Layer 3 of a small transformer language model trained on English Wikipedia (15 layers, counted from 0, width 128). Numbers have three digits each and are written without spaces.
In attention head 0, each number of a token's query is one row of weights dot the token's vector x. The head spreads its attention over the tokens so far by the softmax of query dot key.

Query weights of the head. A number n stands for (n - 500) times 0.0017.
q0: 393527619491482518396861343396485644663438485545298463480671512479521450363471404494625407765517482333449483483596494369583563355411316537567515468497426534396565569551557500415557500568364690546606379578423522606547552514244485378497408534585602417401409448614604590451442613506343500518539403506485406474482512465743706515509508435545477370469406497483632373509273423434489506560652
q1: 442476719667609380346497383391556519354320373561481526431456521705326518611377443597347464562349587503561374455327665377332363418385485614581570676371585535524646395503423456568537412455594545456391479465512402429569494605412503512531677558398482399683506637459445349384383419592604442660604567576327488400594323533571706405444415479380417351451403457440439562428386500626494328586552
q2: 385452528466410526471573530530407480683408432511465374564538406455603356529494475348291514450372427688519572447572544446437479437489531522457328559411525516519235332484517506517465298506488480476608429508642482581562344519608575552667383317520453520542287631275548629528508693699413480441463429506633523597579476492556409654411429270445539585376481515545465550590750594473549478506420
q3: 718589379410461476589337588571350514604601668414276622511475448559527385543540474392435471309636420542572682619683553603599535523484537423526360566666541446366460421459492429497604527487488354536527575453557564508396592461460396580544416500566412691479533456590414457581529452591526592380438465543576436505478553561484436441476418602446586540414568494693436403682519723531614474418484
q4: 592500354538591512552396423384406636333519506542618437459549529565616462596444602466548526613640659431389492637545457620583598675390503683472441447464340551471473497503527584558464449651424412571598423465476404479479509417364442566458383556550477536450375381547607608619635718517282461506539328604756589295295354526491414584509500458626503450472790481658743564552557488431423642470500
q5: 416438605514671523556608489698540546529638464395535437533579635357475385440650456541497558549427536346345450406259544528470458462467408440605503411288658603641359543590445486281483489391409553386621489442749450402626535603731537595500554465377495426545306575468520537522389641536476563590571522556552517514633320503550449423464542432509406351345451448403513492416677494497419514394526
q6: 338624422458603459405405340609555625547718452315444364424503461435609449500641508601633545318646449439420557692503419529503550572617508448432563272532539442514425529494576578438555612454478449569595511494451533609497601320580307464389425582582464451480370273524391442503350533586443468497497377448485250458388506404449520509584641448567581640552655338489446614706462649583478486363540
q7: 506439593513430575579666566513570331460563497442524462490595690390466466505383547402391420397485479431629495544393470503467617383474396546465393560612470462572566642627532503632473550618313414393344516554635415500448448617637511480503468360440528352344549522508595476397536587400480516633450413331511600456576327453505653622492608466420485619443395669471600513543623381518530281562516
q8: 406402654537416564581323482488382564660451609405487527420516641419648328436680488633278475378557314424391653688452451712546610521497423479461552407427391485546428417458436586567538607622651395578509598650387608571572513370406192645487351357596458613395458316602450363537364430402434646572472566425564469463439474398448628563601410663570488327574415541367384320552503569724591460570408
q9: 656582591480530547306578571520649384524533471323530630483720454590541590533462589431426497526492387509559544425298418376477462427497425635750390537503599536603474429446685403428381418593588520698465582392488512488303400551474434461426385475335483691437305533610430521274662630338400801541626375523515430503617466506546488479560492518601389556544545456399436395566491330480568509509530
q10: 402667486583486421437435369711593617555613581466469457500266395238517732469283677500551520388542467484598735360548535643526357582701490542590440347692451623517551624565662503590483595308304574592585469559405500580611696555557486363644466567591542656593350441348531277493540403579494387409364318399363362533490539617480544340477717629356391581398552522547664444476569317464627632355678
q11: 507500334368526497468556509430468586516591509403306648687513543525415494585648644532607399594566466512407641552655471453551615566445500371500584472570524599549431541461379518433399481494620482626653522597472601608361296407488411491396296577262332616420683337546387535384522460570479443373506469435557525485561725798323581472662439615705448606353551253515571424484560712620635515300462
q12: 396614357398627487557389434642384718616473355569338239535597547742565561507346311275575468582488407408619524478576564343623473487449538628531497455586478537560363397538378766487635429610559439500458686380529558447468746672685311578513621417638606673619563630564467352551753417424639493584298477438421374535483507426522497503392527451372405552417337697580608475463500568531581554480598
q13: 531350281650517589392524425484487295334605597657573557654420468403490481536484510597441468462537545595481552385312524631626494491563535472485547190573494272370480437685411402630477572587573606845578630389370578520548594400419560525365402617432553604362396420449307559436651248614324477294477542351573474487487402506354477523525591591342576383632673422644414589530316595604431583517395
q14: 560350331412507322754384586458439379432607424363449708725544497457364454560360549497360467322462484448449388653571559503317564526364298325572476357560545329409540453765460536449386669563411529472394593397361355503572274379781527573473724588559449450552442429510434477341399398442639600464404418603493717587531510663510659523519497447540600642475266453405352461378537460356392581436570
q15: 606521298639540414577383493524493446533500658464493438611442421454628599339451751387521583403531458593429653521680367711483425582614598401581360490701592554479465511439514583493626419637439458772578645517394544402468500296412431578313333430556704802364547199666433561673615440452301314367667419256737486476431552514458609457358405638686452451507678477563456655641672571671554714367464
q16: 503614679555680578589552491575770437651628344348688426491484656463608451550591539436540479626385567488346460367434490385247562482701530453567638449575506411259515651435688368409559558463602570612555556557552320472543363660494465476544652447485559367558427342384549612690567435527488562637522423306581460602544404612633543336431506392463503442485414380436485560475516568752393461541603
q17: 507473440529704520311352557432584476632565602334540529237728535562361602376484386319607620468582614555389550646507600483497457628593487427613503578497440386526540621500581445524554751451333369235576427529652414436516596643394628497312760409271567593526422439507500406506542679680541543680467467487567398661150531656348523563500506414674545599641628629542469419493533546551312610503403
q18: 637581515529479433658703428541515570430404482590463460465565634408386565443438409534614280419483621355422478397642625518538508592451515359545640515409474574436299597370375555326552518411634456497479596564344397344601404566446412477427476579606578626624592430397260699620341446523398639470404664378436577654426703632447390512553370446446520342421237536571528474531379452618466550476482
q19: 461582421396503601431426404470620429361500368518648315571422379524327397549530482722558524370387715379366406426472503512606483471456264622431513470454372628509579500550515565280377536388506656421424445618394604360485456459458590614635775463419725579569671540487406429533635700568497711545476491430522536612528434381450521281550435479601583373443509398419569361596647369558550506482503
q20: 434637500468593447470572541671464513586544580347477440580216683545607519621481478423461465405512705506565631659378537497519709600266321491719622548484388301563588635444450430447586568423274506476500536484598466351407577500607397438628366583516388383449493250409490379513510118494494399362366497481247355472543449615364597520614563691484411516518497542516485541347395464340350639566572
q21: 410471562627467650416503500500681457368608612718602547589473447548510429415494395653428471355491299632301455589503699673597717460506666559429628573575313559396494520559451462665388494545465312550442413522613419583612567519597305556484484393685693620309646430446208428541535257550592493529620416442415532619626554576535606630377584548595443306628438395478690437474333442472472648553406
q22: 433519265598436371439500488284497665602604525393449440531265543351547342497678436300591319391395626445524579592468438553560491440491657482411448423506341324655469456389532564538446388677443509536503563394366520557655490452593643500449506426590572469482696609627597475753445626558444500562550522357709645558519601365421376619534428565664324562341431267488447363359465566512467570529321
q23: 307629418440497603485661311563657571515600216465369458454488588578392541444558549530397626551444474474517530434553546450483497658497506573439615555689489371494436444447675398405491503515287693561654383520354375712347491360427557402343573550514573605434500692470471530543391367511542441616465320573663488483647424506623346562449424474465517596255396535497605531551630558525506574488512
q24: 606376461414540546619487593318552598503560437473552579515257450883430434671560545522387390609610634344465370370521632588436622640612479596583384568384401471503482503477478497494506554356471366619397391342527450475548422451455648584622527526449660527393491506443336634403485484374546518323591620437466464427556500214603545524586545557512644455483491425366357544416301433544410423503692
q25: 616615392233275566458533515539701409402461518466459497476586647515581543644430491423472497660453460431340506467578410394563420554368497402603529619500548438518379506443418500629412590432427338490540574665376481630546567476528566479566556565457357640314668459397469384491415418491629681705677451438585552383468664500421700391648641571403280361444697647594444587503431395732446636387456
q26: 483393490660543641456604491573477322527530558311649776481507396719321513454414506507637695563372679705575594471431679418673757484538353631404483404530469578405588434472394399464437419571371567412263347614493436473410436309506520394523359417339484646362520507371480612475564538345633526481637532383470613352440717602297578555481584513477589451537607521615543607580461685594603468431628
q27: 289567448524481491528613465272645593615449470619528749634581473256342461436527303500378485559503476538488648572460617500620623456426569372535456357512480291545409441579432467413373427566604443427354652503628462506452623667518723538423521667461515607539400590623509684438467342701465684611378615312426506538581494503438564552461539624457393597454612484419451482360494536471401375475708
q28: 442379479606756479522312471690592350638394551663399633556401553539467539518521541565497329547477630655497413426594519373401478541497364471480528450460500402479545375376564640411491344452532527472491680620611550712634599662323552364558588514414540485373497506509503351544476388573680306625530482491448476427574484414609686500579522560427360641423616777680600307475625464480434444381503
q29: 516538527587373345338418506618419539587515465268783480616473460389396521467421451622589436652531439563642378326395361464503473591305544384506196477596460364537462584534425348500515509526566477528659281575467515422664540540559461440288663584550474524523485588402462440592392522466472396591654547462434398580485472622471630622610421636503537403330397506669447695545440506454398434533509
q30: 613651487440507383417690377534490399484187522481503364443500447478423392280487620589639396388475516544383425500425380642404547549481405386518427321409472239422369474445477329431536574576586472566436673578503400480370311457408644411526374224624512513418806697397365387550576429404445468532407596526568405335484520563487510458528530519390712596709444462405330575490604490562509316617639
q31: 408593613539551242490437408432470393409514366410271474532289487507583549507314419585453468300503549564627643422413517460359594449375399459560593481600484421381536651309571439412604629431450295476665493628550317524399637522421460785534477378575529520373344537610434183613256577417472663421729533368527451513507534435645790610458521480436526464481708421594359523476329517401376610470463
q32: 424518592642551575436722395374659413434457401607608457352694503456394491482520578464491477695246515474358467303443611411600533497457346579388623520288457376437657698619506348587437524474405640469544429494441644476433476613585641412518497522538469400558512491457467485379491434383660580585503582424366480391527592488526474405532445579396302385553383417245514540301506379438474431530607
q33: 729416453603414339541383437487436505308462596571580500459481266368377516476485402670400544406543523482457608533431495561452486467589467658465609374555369548571586436404505546468450443557570477530383560515461424567552351553513343482405363606559613539515666521701455513569477395576629529443487544424426598586412636497349609529656360662474370503498492511541438457401445513575495518598442
q34: 533463520277618360328442477648727490621444487606517654463514602621653672421350623552459613744747573388393564360428458589595422696309493585494426410421454276391642662500559418421366625476631383380483490464466292673463598490537396627589374494386536419487413379539581586437497496464403756671340402544431376470559571717440581449427387497579530473669487456383567421354603310520799444662541
q35: 547573544650588587473318460497547534302600377380613545416567440459521577586444648489505421432639531503323471436532446508538538530568533488392594556450465641540435627582387495643511575500458403357622544462617295503392538535629447525608505539569515464400484455570646495659518610452478581513560510534442652339311408518465451614358524433345659536449665514370537465500448430400425599468471
q36: 446548588516530618517469556358662357598417439527562384349642645656415484521437492396524531407495513536653498435602450661580490641422440574548445414360546480386500462454587495541268495495657524384452527552532450492600511485466668434511545291455387303586426544470463530425448573358543688642529386378416455526464567568477550545591468335597497569603310575558538469533532375482469448657438
q37: 606491469521602312522270437404582585200506460441437461403513479660606460625457406542481460600426531494494602363418506519416526330515518548397526737440455476503512210455434545582635587617371469513438422416565474484748510428411446446629522553417354447747475751464478331415448415563618488525547546729506669497608833335458562581582586525431497435556527416601459542313425695527476361497491
q38: 439635637484323525500433587420600469405477413552497455551435492562445718672662505441624538505463470601492402239436463401495424500465662495575568554583482484535459439592391468648481503378430565574445569630404643452630423590451427340558671487598397451527551607312558398449443538314560577500429650484411481561514531492562612473599569377320644549552362458497557561326445495352618377531572
q39: 559522598578418550532337482518640425316510549679647482608418455439509412525385530380553545437647473682370445332553612503568461615428591412468592398547521409386595634468425452635329665396480433529521577554405551654539573518460315412590090517527615552412491579554451447392461663589427466655417543335320400438330474563395359512659418632528488589393568288488526670396429255473506551509451
q40: 393526271497377429816556641463437554461558453659503469451597677503644488651590690536500347431542564640534544425640439740540481602520425441525332353568506514554421464540500454398563339622588396537412409571385497419410561497477527579557541302535593565535536419332568702331494472574388547468476684646476433466461399428509409529509465441536531585411693551754628480584500485475540572354405
q41: 469255564559705429345470240611684703562500453433413632500556389601462573590556450559317472500518428655482646353410507535451497546593394482536510503526567509441494516528367472393435592468606509444621484599433358513648464567557610491410577536267271379650604679417554574401356446534524587569436418405368588753539563559488617395506429440484537345440350369315271160419529408485586388497458
q42: 514420553458427425525587526523589497481486298580422523513405490503487524709497474516423562510393380665444542310591563345513539487541466358427618477492599480389473559508293588597511537513642665571627686626540563611615558408666646566344505583668548418518595533555553505490419458551367473513569421408543534587614696422472508641539510545331474429495387362456349485405554497582546606392495
q43: 389592534461528562497503417551587351497357719488509607464437479649604442423512389487457566506474684345500491398239452667524593482488591438555490572605565579614595528476553363425659537543549530503494528414448861362615433636463700288453716488436603414645349547829460512566376458527619488318586637307432536536541535479575576294416594469577575399416521580588477619484370571456444389537423
q44: 473481391384644464729565639662552500307467405452546534538563332567676538468475324460710396491503497565475521371519443397410465540575494534546577594383531463562542568654617484399578513211616623553513628509529517696668533251580513509526281615310285590440585575487359367356509381484409555570452583478312437413405643620441430471622515781419329494340352535355597329405396519592411494493587
q45: 548509482544576602518538577411572331533605259533455437439524390615482639503529413524425637543565684526380414491557361512529369549512821409669525523527500472558464419417352581400642494565548444577485355526640528600576531466494527457569381438471380319366482500580494596514462440226390458609652397503458479491604423666454444452703552393458613385604563205500385607567665696397486442593485
q46: 655482500423559476672275561541319454488252569388512555530332277512506548427497506416564455441596575573587494583595339698383386675374568660494660455518433645521633300570466468509417548446561348475651479497509528506467391407530574474500394683452468603464488509453339531600622333588506424431573599506411290488453500491562515579317282449497379443374415307548689491454359557608329382515415
q47: 574502518498486514747436455543468525532426557565548489500413457489409482487454544539357618543594559649545590520502280558502414551548476553555549531532464515480609477393518600525547582615493493384553493545527456650421523429493564596543401542570434455559532518481426606559421476489530437423469571620674529472534611502552456440393442431579600396489388625456608539557477640459449478439702
q48: 606447358361541467558546653638641601638404497520376427581218478395328625430409487687257613461636493558624596471433538513583627459657601494531466299507452437474513621484292632456477556582451637469339500497543538618412445456493537399460520243441379335497541466442235580597474700561484550722417382470386618397398648601519388447355423345647561365500564793666597461605366517580662452386703
q49: 639529538625468397631497369370468677529394563675774580472569485538586415455337575395494553324497556346339595565551358506405538555269537400386582344490625375441716394485426485322597484591351597675633408586363533484732346646285568336445449569522628529553627679404548532339431672435615433403688487459301381475458606509593614404612424386561392456560497486475470398438558481445409429539487
q50: 441565556733352466274474562620365600695388353401447562415693392640574442385458542449413688320648460512642436560463657407461554479485509663605474482472488503599404331524509407522403515445391652458583583497404490591442503699414421479456621450476470435573494535461426407536166503446377596460522666601331622700576577558521697485669540429516620454401423193621462473481550546482473404559562
q51: 430706578606417476651503526381570485439419435527640419459601593470665542473565427534482342581600538604448447412536404407566442310526515446599630374476408523818667618549558366400588506423308350519527521575521550470447512362429600331564572537347400527494292573674353497555559402468676530518494726631536547459460537659287634656561425458482407452483497432559410494644431697491577448342548
q52: 332418503561492533472434542421508539503497554505517503527643416581617414514404615271667444577487497513594469423274557410408597450505548596399777593332484503537639630605439484489494345584445562601698549505568520594430522516478583414316355541457390544607514322469418437516618457521459516535508424449654430479480511433505384579553646294563466557351466703414441389631552601448555577437552
q53: 507546435591440494414402467596516566748519534324371476582481452445732552413473397919441506617512500524364451415678461481571367589515555491550635424447385261539494459461494476648553598375421442522349540497371503821430592485675381639516485377527607392761472421468429509428539549306450391656639558429541579575544497512509623537389474485419416589628574377485585410465453469461538278491410
q54: 493481628318621283450334552360422474539400538474549423516470475557567646584434381638458500640396424422463551346451567513481606611615689598533620557241525570581554256531458481582360589529596544493318497503353457565468487395640383460532783461377438532566467536533506455587582473516409458462583449672435671373503560796447643420694568554445385691409565531594270354523720324580561313461622
q55: 634506462561526538455291437448608519526464401248608500485384524742566239573500522465538472515674522363452641531792409588554460512576509764423493528373620611402525420355513454583382428593477537373550447676531399567599481527422653491487428571550365412386555555647390557295710288524420497444469460438541416615449448475442397440399265338373534472568600500728453695369566513446566628484535
q56: 513406444546519285283659467603519589545516528613669591509432549481534736614392374587358660521584546482524312497554493705533497443421586626396568426275485413466509525521497707519602450662574426705584419685478451347324380473699554431205450444466521384331429554526487538537349520382675595367569640547383373555535513534390344462537558416332476684465684378494497564398487466488446476392387
q57: 466484688594406346408534497593519687571384566494380411569644528472357478583519525487644578330512704583515470494616570567466716509398487552560642581407509442447277387531726565322497582172418503533544465531545629464352444546513594457725564563638372459397343536569360555599575406454563724591589449437523321577445695469528623392640462525420444513641454452350545670565548557778650621539391
q58: 549488512620378593557549453491400220659347533429413450566550565636402527605533389554469557586482337405424290644516685454441548456488425383509478566305600608482460525500662339625326488327202403589512567375414554403446446453549528547587460358433424325786654528551540355530404432553523562406423570332640506533469640383682448611536494595379399457436530444485375524400624528588550572674633
q59: 480688421556519407543476469528439542413655651554548497575546491641376547385722550588612419741494588518558363702471414458638503534512553424268543503580622615423433297430722367458484595459615484589326656515563427403541425412487532524686452557513576570384441299583484535392459550441581599381449437459352302457510533235401525583621315329615639702278374497475503639477551386656588463564615
q60: 567506500469594462471530415405388647336343538462513652515448390622336491525491574448557670405340410534621441649532599662460572494620450376389464584443436591592424693394686531648538554303645587428569497390408602806584379321506709548542535536331436332416277578326576261623643500387353455472418544503442591610549530516642541563586620446417439481664524240519455623471439437460491377401401
q61: 384350378480483747454601441484376541645430513483403451573605582500667517514570467720640433516497497480461560404497468292385553614467397471387447294527725526622388576526669606465349375561424540416446307540439419545574605503601424520435636593450604609433545431574510514388323032457564657292456713459552382365399493470470439371583421480702427415692497456540285566240353205418516536645367
q62: 482480533566452446417447448383752561497364301245636448516521585503601600510454569686429300445298648701580494530429587402325586500559533516351618543652703490484550429822425503534605513566690418340507681422560719316550431358297555500568517291550281718372479534486587598418467585614592668530336317510561510581503608539412353339507432527568490397503519623543513536630328436487542432704581
q63: 592659440515417530559490393526363518604447559521549662664229526710452450732647494546711544468603415619494368515512453500465261664544397503554727635633557431590431533368430468463603366461650568460598539622563410488550534543631485540621380565630601530506460368410509461561547481546372759393392464375624476538681450606404485632518511428494547452641532681582574529506576623325486471442425

Each question shows a short text with each token's key, already scaled and adjusted for position as the last token sees it. A number n stands for (n - 500) times 0.0021.

Then comes the last token's vector x. A number n stands for (n - 500) times 0.005.

0 "ub": 417463492638601563545491485568458523574422431420438600458522466526582470415518519409545546517570409589619395507491526406530468516618597523435693401457534456506418556472458499527514468428584462
1 "es ": 508493544514548558560399470564495495527516483295499557483498505519530399537484524394491526468466496505471512496511491481523535561598536575547666405501369528441536592514493494475519545528522513
2 "(": 475433483563515651543438382526424515497622601308489597530488514626655495503500499530527529447501460495472598525529589536528586599569603614515819378489479495442545501508464495448579417541471495
3 "2 ": 592499585479362500557506420499542539534535553386507562538495594586501522474508588419538527512492450346600492515532470460526561568498508602481774400430442542465458522518407496445577413531499495
4 "b": 595581489464472526555557442558468449584556463375433552568518511520510466509470571448566514584448550442642563609461592521567491540579578565378775448438437496383459556494381430531608528499498466
5 "ow": 431630512495444538455618500500484457513496500391513487505522454575614429489449469426462483429507664475512609599459634549591519597555598533576731337444431427491428530425386411496518446455534403
6 "/": 449685491408401583520485422513407498566594667303413526532401481590668572547461460433479416533469608461541450543630572489549544650533594559409791451416502396522566597560356511609624495554523367
x: 588600398488502502449556395566529569435591462509836527395456523563610610510541315402455374429433540417568446454516299322619545605502518354533690379591636552661437616494330585573552633358498580570470408649441539488576464443451656292580371479482409389612643586569494539444582616485463582571518395643541388566503430587600352538536715310312616505389493594433545280416393343317375304480512
Which token does the last token look at most, and with what share of its attention? 4 "b", with about 30%

0 "s ": 487456524513548523545410433548485483571500499325533604531523531522568477512484546422515548492436554529462523516480512525564526556534560570520734365510370527439517553579429511488512513489498554
1 "most ": 468434478501482508625438401487495454542471511343509557465459585545578550465454565454491462447448445564533536576465525460590555581635569595318773430398474478530450503448392503448602410634527421
2 "fam": 445401461616551573603460398580485412548481513440569594532476571505607375457438486431425541431500410513515622598381617422610548572759587576438839286361480338502544506443372451491565436455483561
3 "ous ": 591453462451488541592495432544552505563520609346549526478518559577613391491465546430534501480515503445527465593469591432527585575599567588393707418432459444489538511530434508503506499549477471
4 "work": 605462543517469590423450436596540457596537469391512589544552512539642514422498433518489484434535475316501594627422638463601613643640589574531764395380411375386568572477333419523527387512505449
5 "s": 515603491427478548561561416592569491551494472395582458521517428478585507466548528507468592528495589509540584512459603556570586574665592580456734331479458367396449529510406514435527550529489415
6 ". ": 534535488486451499532442455455462450489537551323537607534493572573534445460507517454522644500499518509486523533505541431508540566564541587562736378468405490448454489487448469492515496524505517
x: 461438362496373500538491321619459600405426504488506658393584523503564433498436371395472512496621688590395436423417513389511473503518551393613705538553555545380476537687448518438495599583578523446547543568508578554362382621572692476444381526576464315441507607405378443631561439594505578481467515661429464632613448432533505604516708181366511415549430313655534539472514554527369629554423
Which token does the last token look at most? 6 ". "

0 "ks ": 534466480491511516522426432581499529567474490327505569534527603514505469534398518390511516461495546529447551484469499524564502521501532592534722393494410582430532547528430475441505524504504534
1 "leading ": 433440649503538452620358480666527496620518603409536576611447538508549367502433501496435497382505451570478537657446556427564514665631523633395773447441484602400538466497484473438547486618552539
2 "the ": 383437444448532613642392392586459456574519533329463560564560520562616483474506527440497562500473430473610574672458566481519531600670564555435825341511477468451520562502434526521615426587453470
3 "way": 553398492561544480581501474506539450604501457355491584536614483545610551485610444395504513444563412461533631555503595460623566534652533524531768334488441476477474593468380496444526435506535462
4 ", ": 588509580447487528548456427505503472521549555313503584538490531588539429504475558445524559476475427355442596574550662441502590552564541588552741400452416447452494474542451491477510484545485519
5 "dr": 491597413451354513574594315510460473613435630413430510578387564507579431461517521431561547522484626511526630620503633464552554577558530491460750265436392455438467579540458488563646500635469407
6 "agg": 374564484377402578481570411456460393608561502412387529497492424483546367358488571460460577473431547509401576622500687495492562528596540428429704440478412441527390479499370497482614540502507397
x: 481397216470456570482452416624662383523544392316764548507467525442483519780662461481371633458561401348468575544684458435423350515553413550610589759277489414683695608483496422517508560502586576321466372554339356367491568568551517406547459588591478624518554727526487469392629469709376533577387645389466573469384579521560435618558494586413208443484438333533497405454499602402482309538579
Which token does the last token look at most, and with what share of its attention? 0 "ks ", with about 30%

0 "was ": 439481552536629581641538388503511438475573580303481642472429557556591415448471624459521485514395538606503516505471671494582575551704462614475829511483446422383539532518413475499536504559540464
1 "ord": 472428520659568616554534412576534447460508469397485554505571463620655483424433568453497614461600484529541601563356574450483584513647472526450755440450417426417560528420472442455536442540483407
2 "ered ": 535416500446556625580396488583517574544656596288540619524484447555592388485385533485501518439455492515520514526494531479467611557576472607435775451487447484456571558522450447488526490534518454
3 "on ": 482444473514466620502462345545528499588507561349511532580437462496623561410473556439511512387480436331546535620508586547542586558574505603430878472483375456331560520515446456536541408543583402
4 "12 ": 565641516477386551530515392534522511559515593406495558548457579577518504465442608407543503476540488376640514546566480519513576559473510597483886434430451491415488493579390506467598396568462446
5 "January ": 718660543312505498464448494612477544493598547400496638588460603688682402465557600379550525449420571346632512655643644510504571556580567644475859415475450442459597562471400526446618384600533411
6 "191": 596761411298418604492505449590470501576520478449418649574537567576642365345461590384500480465512758506580561537578555516415591578666590615482903358442392382399595491512289478497549331508472342
x: 473589516622424741485525471566649577564446466601639503506438507490563606750537339420493467376545560512471522560660470325315431393455380761471604406349586549525557499536473463352554690565425464504450345330547500609418371643448638548463462418330580355480409523563360452400489487540520506322393586488471428676691521353606579409584807591520585476424510702600376447595435615327384199447510
Which token does the last token look at most, and with what share of its attention? 0 "was ", with about 30%

0 "ings": 496492501619570503518601531597527462515495366380584506436483521528598446444433441485499476515490540624419555488461569512538530552627584541490696395487467465476592495499408507484555439510565370
1 "-": 458382448426510601578453417610555498673549562341491517523481513548616383413421460485505515450447432692545581613337610440617494556612613593460825385453446507535559543450336511514593426539588408
2 "F": 563474590590567593564580449549437484535488531359431515587520468487639336387501462417483505469467376415504553599503685599573537534502665570492708335473423517410543606465368471491561508483436503
3 "ire": 588472461567559580608554427610392497467475472405593574564519450474665447506409492368438583520593514378466607623489619527554532624670482635524765414342468373486574504541473523580544478446463508
4 "place ": 544565523496534553500412499660400523576544425376491589611466542522565404534458411419467481430458492466586550543557454484559579552593456610489749338530409458441515472584424511431470421497442448
5 "Road ": 499635526425443437546462420590537526566582563331513571522513551488521516581515599423443443512526522409509508581498597453510522563597562582452771405439455530527489536446501466574653420427473432
6 "in ": 521689463438443571446430349400460514604511540362478444576476560527607506439530594431577495457511509562412531517607596460522539616549601591496861477464450472415547532523410395523482415529508460
x: 645514383577398575627515296497557525699624578507601594474416444572362540398513366496482567550513478593421338540382452336402575524329357559534634490506389532453496593680504534512456711382618487449521628457493579349538428744598682474533327558524602538694565609466533480430423539538520606533666570549467323498512527496463335459486585262435718575522549494636500453532535625479185463576447
Which two tokens does the last token look at most, in order? 3 "ire", 5 "Road "

0 "to ": 468510500479599611582447393508497508519491583347436551550494573559531468457516518434464512452470525634540502593486595472614529591606529588496764426429408479328523482434416558497590479551603451
1 "its ": 396437495571648618543427432564348532601498486311443597536558473588603514493454632487513448551390520574520573618463602550584510626634534568477875357448422563441615613581409564566536422615475486
2 "r": 474421538596541461548597424513537418640446523402426552552453509575528390532593458461514475509450425420602552645463664483579524623588529543445744353403402334337441606527480433560564451552429494
3 "ural ": 542441472442554583568507418565510500483560511327555465515522526550567418459539466435560413506519509455434596573475569376539494499612552658403727493378464474503526531587491482505460391519461431
4 "nat": 603537463480466602478561347589536492547406494379414678523544537588614334478411510504567481472644537406542702542459613471617587589774458559486798325425488339470476550503385444491602501531496410
5 "ure": 529688550365497466470510494573392465498479454426494552556493505536710506553537516440550535508603605460458634672549708547590533574670498536497780252447437449423618502600400499506530392558506498
6 ", ": 534657603370455524472484414476494467517542540296493560536487520605538419484475547450556547476474619499538533541574655430492578553593536583545757409439410434452498480548474473474511476543482493
x: 512446445477495544538566456630527543382542491319439847476512497467487370570526364519479497496619647417498377501553447480516560556573364490474712347590517443560581465583466467564590562500572482553471449542535486507387458573498691351629419527382401406549497625536396555412438471421542596439430550661452441495578464598475387566417797189483642454442587396629330487555394460540252523524430
Which token does the last token look at most? 3 "ural "

0 "Ar": 333459577584611564553626426622535543608550580413436607604382511565613525525526543465416611569524507593387508552519629506570514591600531542468735359416483471389502518457547454463529548487431434
1 "r": 463367605647589485555624417484570450684469524436398570569416490583520434516582466462509475489439439504584498602514630498599519575579500523447748399382434330333435635576546428526561491516455446
2 "as ": 480381536551529625509407396517462478496528576415451563571490540616552497462493602428502495478542480435536493636510606484561517519613514528522791392455456506314511528581412465422367604602515524
3 "to ": 535401446500484598516472349492475498519473567347423555534504559540528469436527537424483518459466496419515490632568611456571520569615526577509778418436404480325508484444423555486584474538610443
4 "again ": 479540563460528539486455491563466563505565464401524580469432516579467505406516588469425397460481493427458505550572551453535521437605518624491791436454343573432477443439425538293505397521598438
5 "take ": 483592489482435571453401320484484479607415478431448550579488454486599413415411566475422548379473521417440508603535681405555648573650436529490824514379462601367598604497465525556505522522535455
6 "on ": 504676450487349567462421377558508478606490565359489529568426473474634562438481533429473507388510553539470507532575594530490608601553538621422832450441380469297559509494435472567517434563574419
x: 617286444601503581644584358591496485502575475697696604546524470553519520553487529545556584505460631739415406594346544319466552454278479556466761465537456648567560596640529546568517620490755574449489630598493624471570481607530797523517438534450514462645624508470496410563498487472543609527623619620592369571482531564472407481526523297487606636640343590517554531483433615423277550562680
Which token does the last token look at most? 3 "to "

0 "en": 375411555649541526533546429570528459546519493467450618557553567634555338367450432422565575497484583640399527584395530438534498575683569565474648255440468414393572546508371400543528488547536424
1 "burg ": 443387490564532508522482441557529519461544526316528538549491555546589439443465530425509487472532505530468597527474506466452530525563498613489701385490357472489574535459434490524537475477528443
2 "Line ": 386312548465569526506449473714494473545480454335486595521474593585602477475523516374522516470549491464488659602513538408470451569597522624407841423419471565458619506428468501449582435521497421
3 "for": 630465447561550501527623395608470480582478494429511682607452532591527385443502583406567505514493430356599620703478667512545498516636630490459747340449412378355595550441487521501619440438441419
4 "ti": 516589417515409511529614425570504448525457455465481596514511366476593394455497528366533612511660641351533598583476647501493549548663512545462687438455446381442469533452462481523486426527486370
5 "fic": 480542359423549538482627404538505410640450519418493574463492491554587322481579542384571500495501577451539587634451619488585524541653566526392785483508431419513567506489459572458603444470478387
6 "ations ": 505533475469522483565408456574571527589542459308537658454476531585499491473516441387528531434461487506557464508560459422481574505587579598525672439547423546456552576567495461409507498520455468
x: 480411600480506599560455531646460445412484337371513596499558478464365558591459328405425498541490605462352327515298460382486471585598608466578753456497653512667515400559419401476379469444470399318608460480470499606448469555661727364442689421501412394660594422443459431545368474505561551504578592636538507519639399429613530282428559254483557517425561476498400491450541670442319546571530
Which token does the last token look at most? 4 "ti"

0 ") ": 469488634579504523551520384590495547564551582277447601634427555467529463504521472408562513521448538532467457511469409574638527634540534707523906371519430480468488443616422486471651518496435539
1 "at ": 452317520571550621537395432578434463577486486384492457611398541506553495441480632437514485470590568522503541593495601512496532623584508540468778433446386462419492518527455428527527511533470493
2 "4 ": 507408634500437503557517415539549515557607576363486611560434600510513477493484596464546539483519385351557507569530462544574579597501464605445804417457438522444472541588431513462569460495427506
3 "kn": 635449473504531637502568383530468499568454445374359485546458496520629397379420579479579444511551417320520700566364615515577618556568508601456866406428439326463481498498502449504608506518445419
4 "ots ": 563464537507542522529439459632413524515454469331483593558409485528517466567425553418477479449435444530614540561534501501554597542612535610510795364517411528457571540554449457428586569489495483
5 "(": 536568509421494578502425348513423486502616598291466596531440533602625500511477485509528536450517525444496610512634595546501577584565597660508822383487514481436549494542473510463618457526449502
6 "7": 372663391426453515488555393537441567458546540469437557585490509521721430429473579429425479432482751659539536558572648681503558618525494647490820375418449364404529610597386489551576468498453426
x: 644506683613514538469633324495556641509471366550678600407504436624554436504589398484530564700544613516507395341439532334398410536242270592493845442417431425521543555493540443344533556576542566591437426498419383495526554585408566480495521614353547391618406587519413555339542592548553415465573600611492416454480481462758628431516502514440454311606278613455504348698447499606512336672621
Which two tokens does the last token look at most, in order? 5 "(", 4 "ots "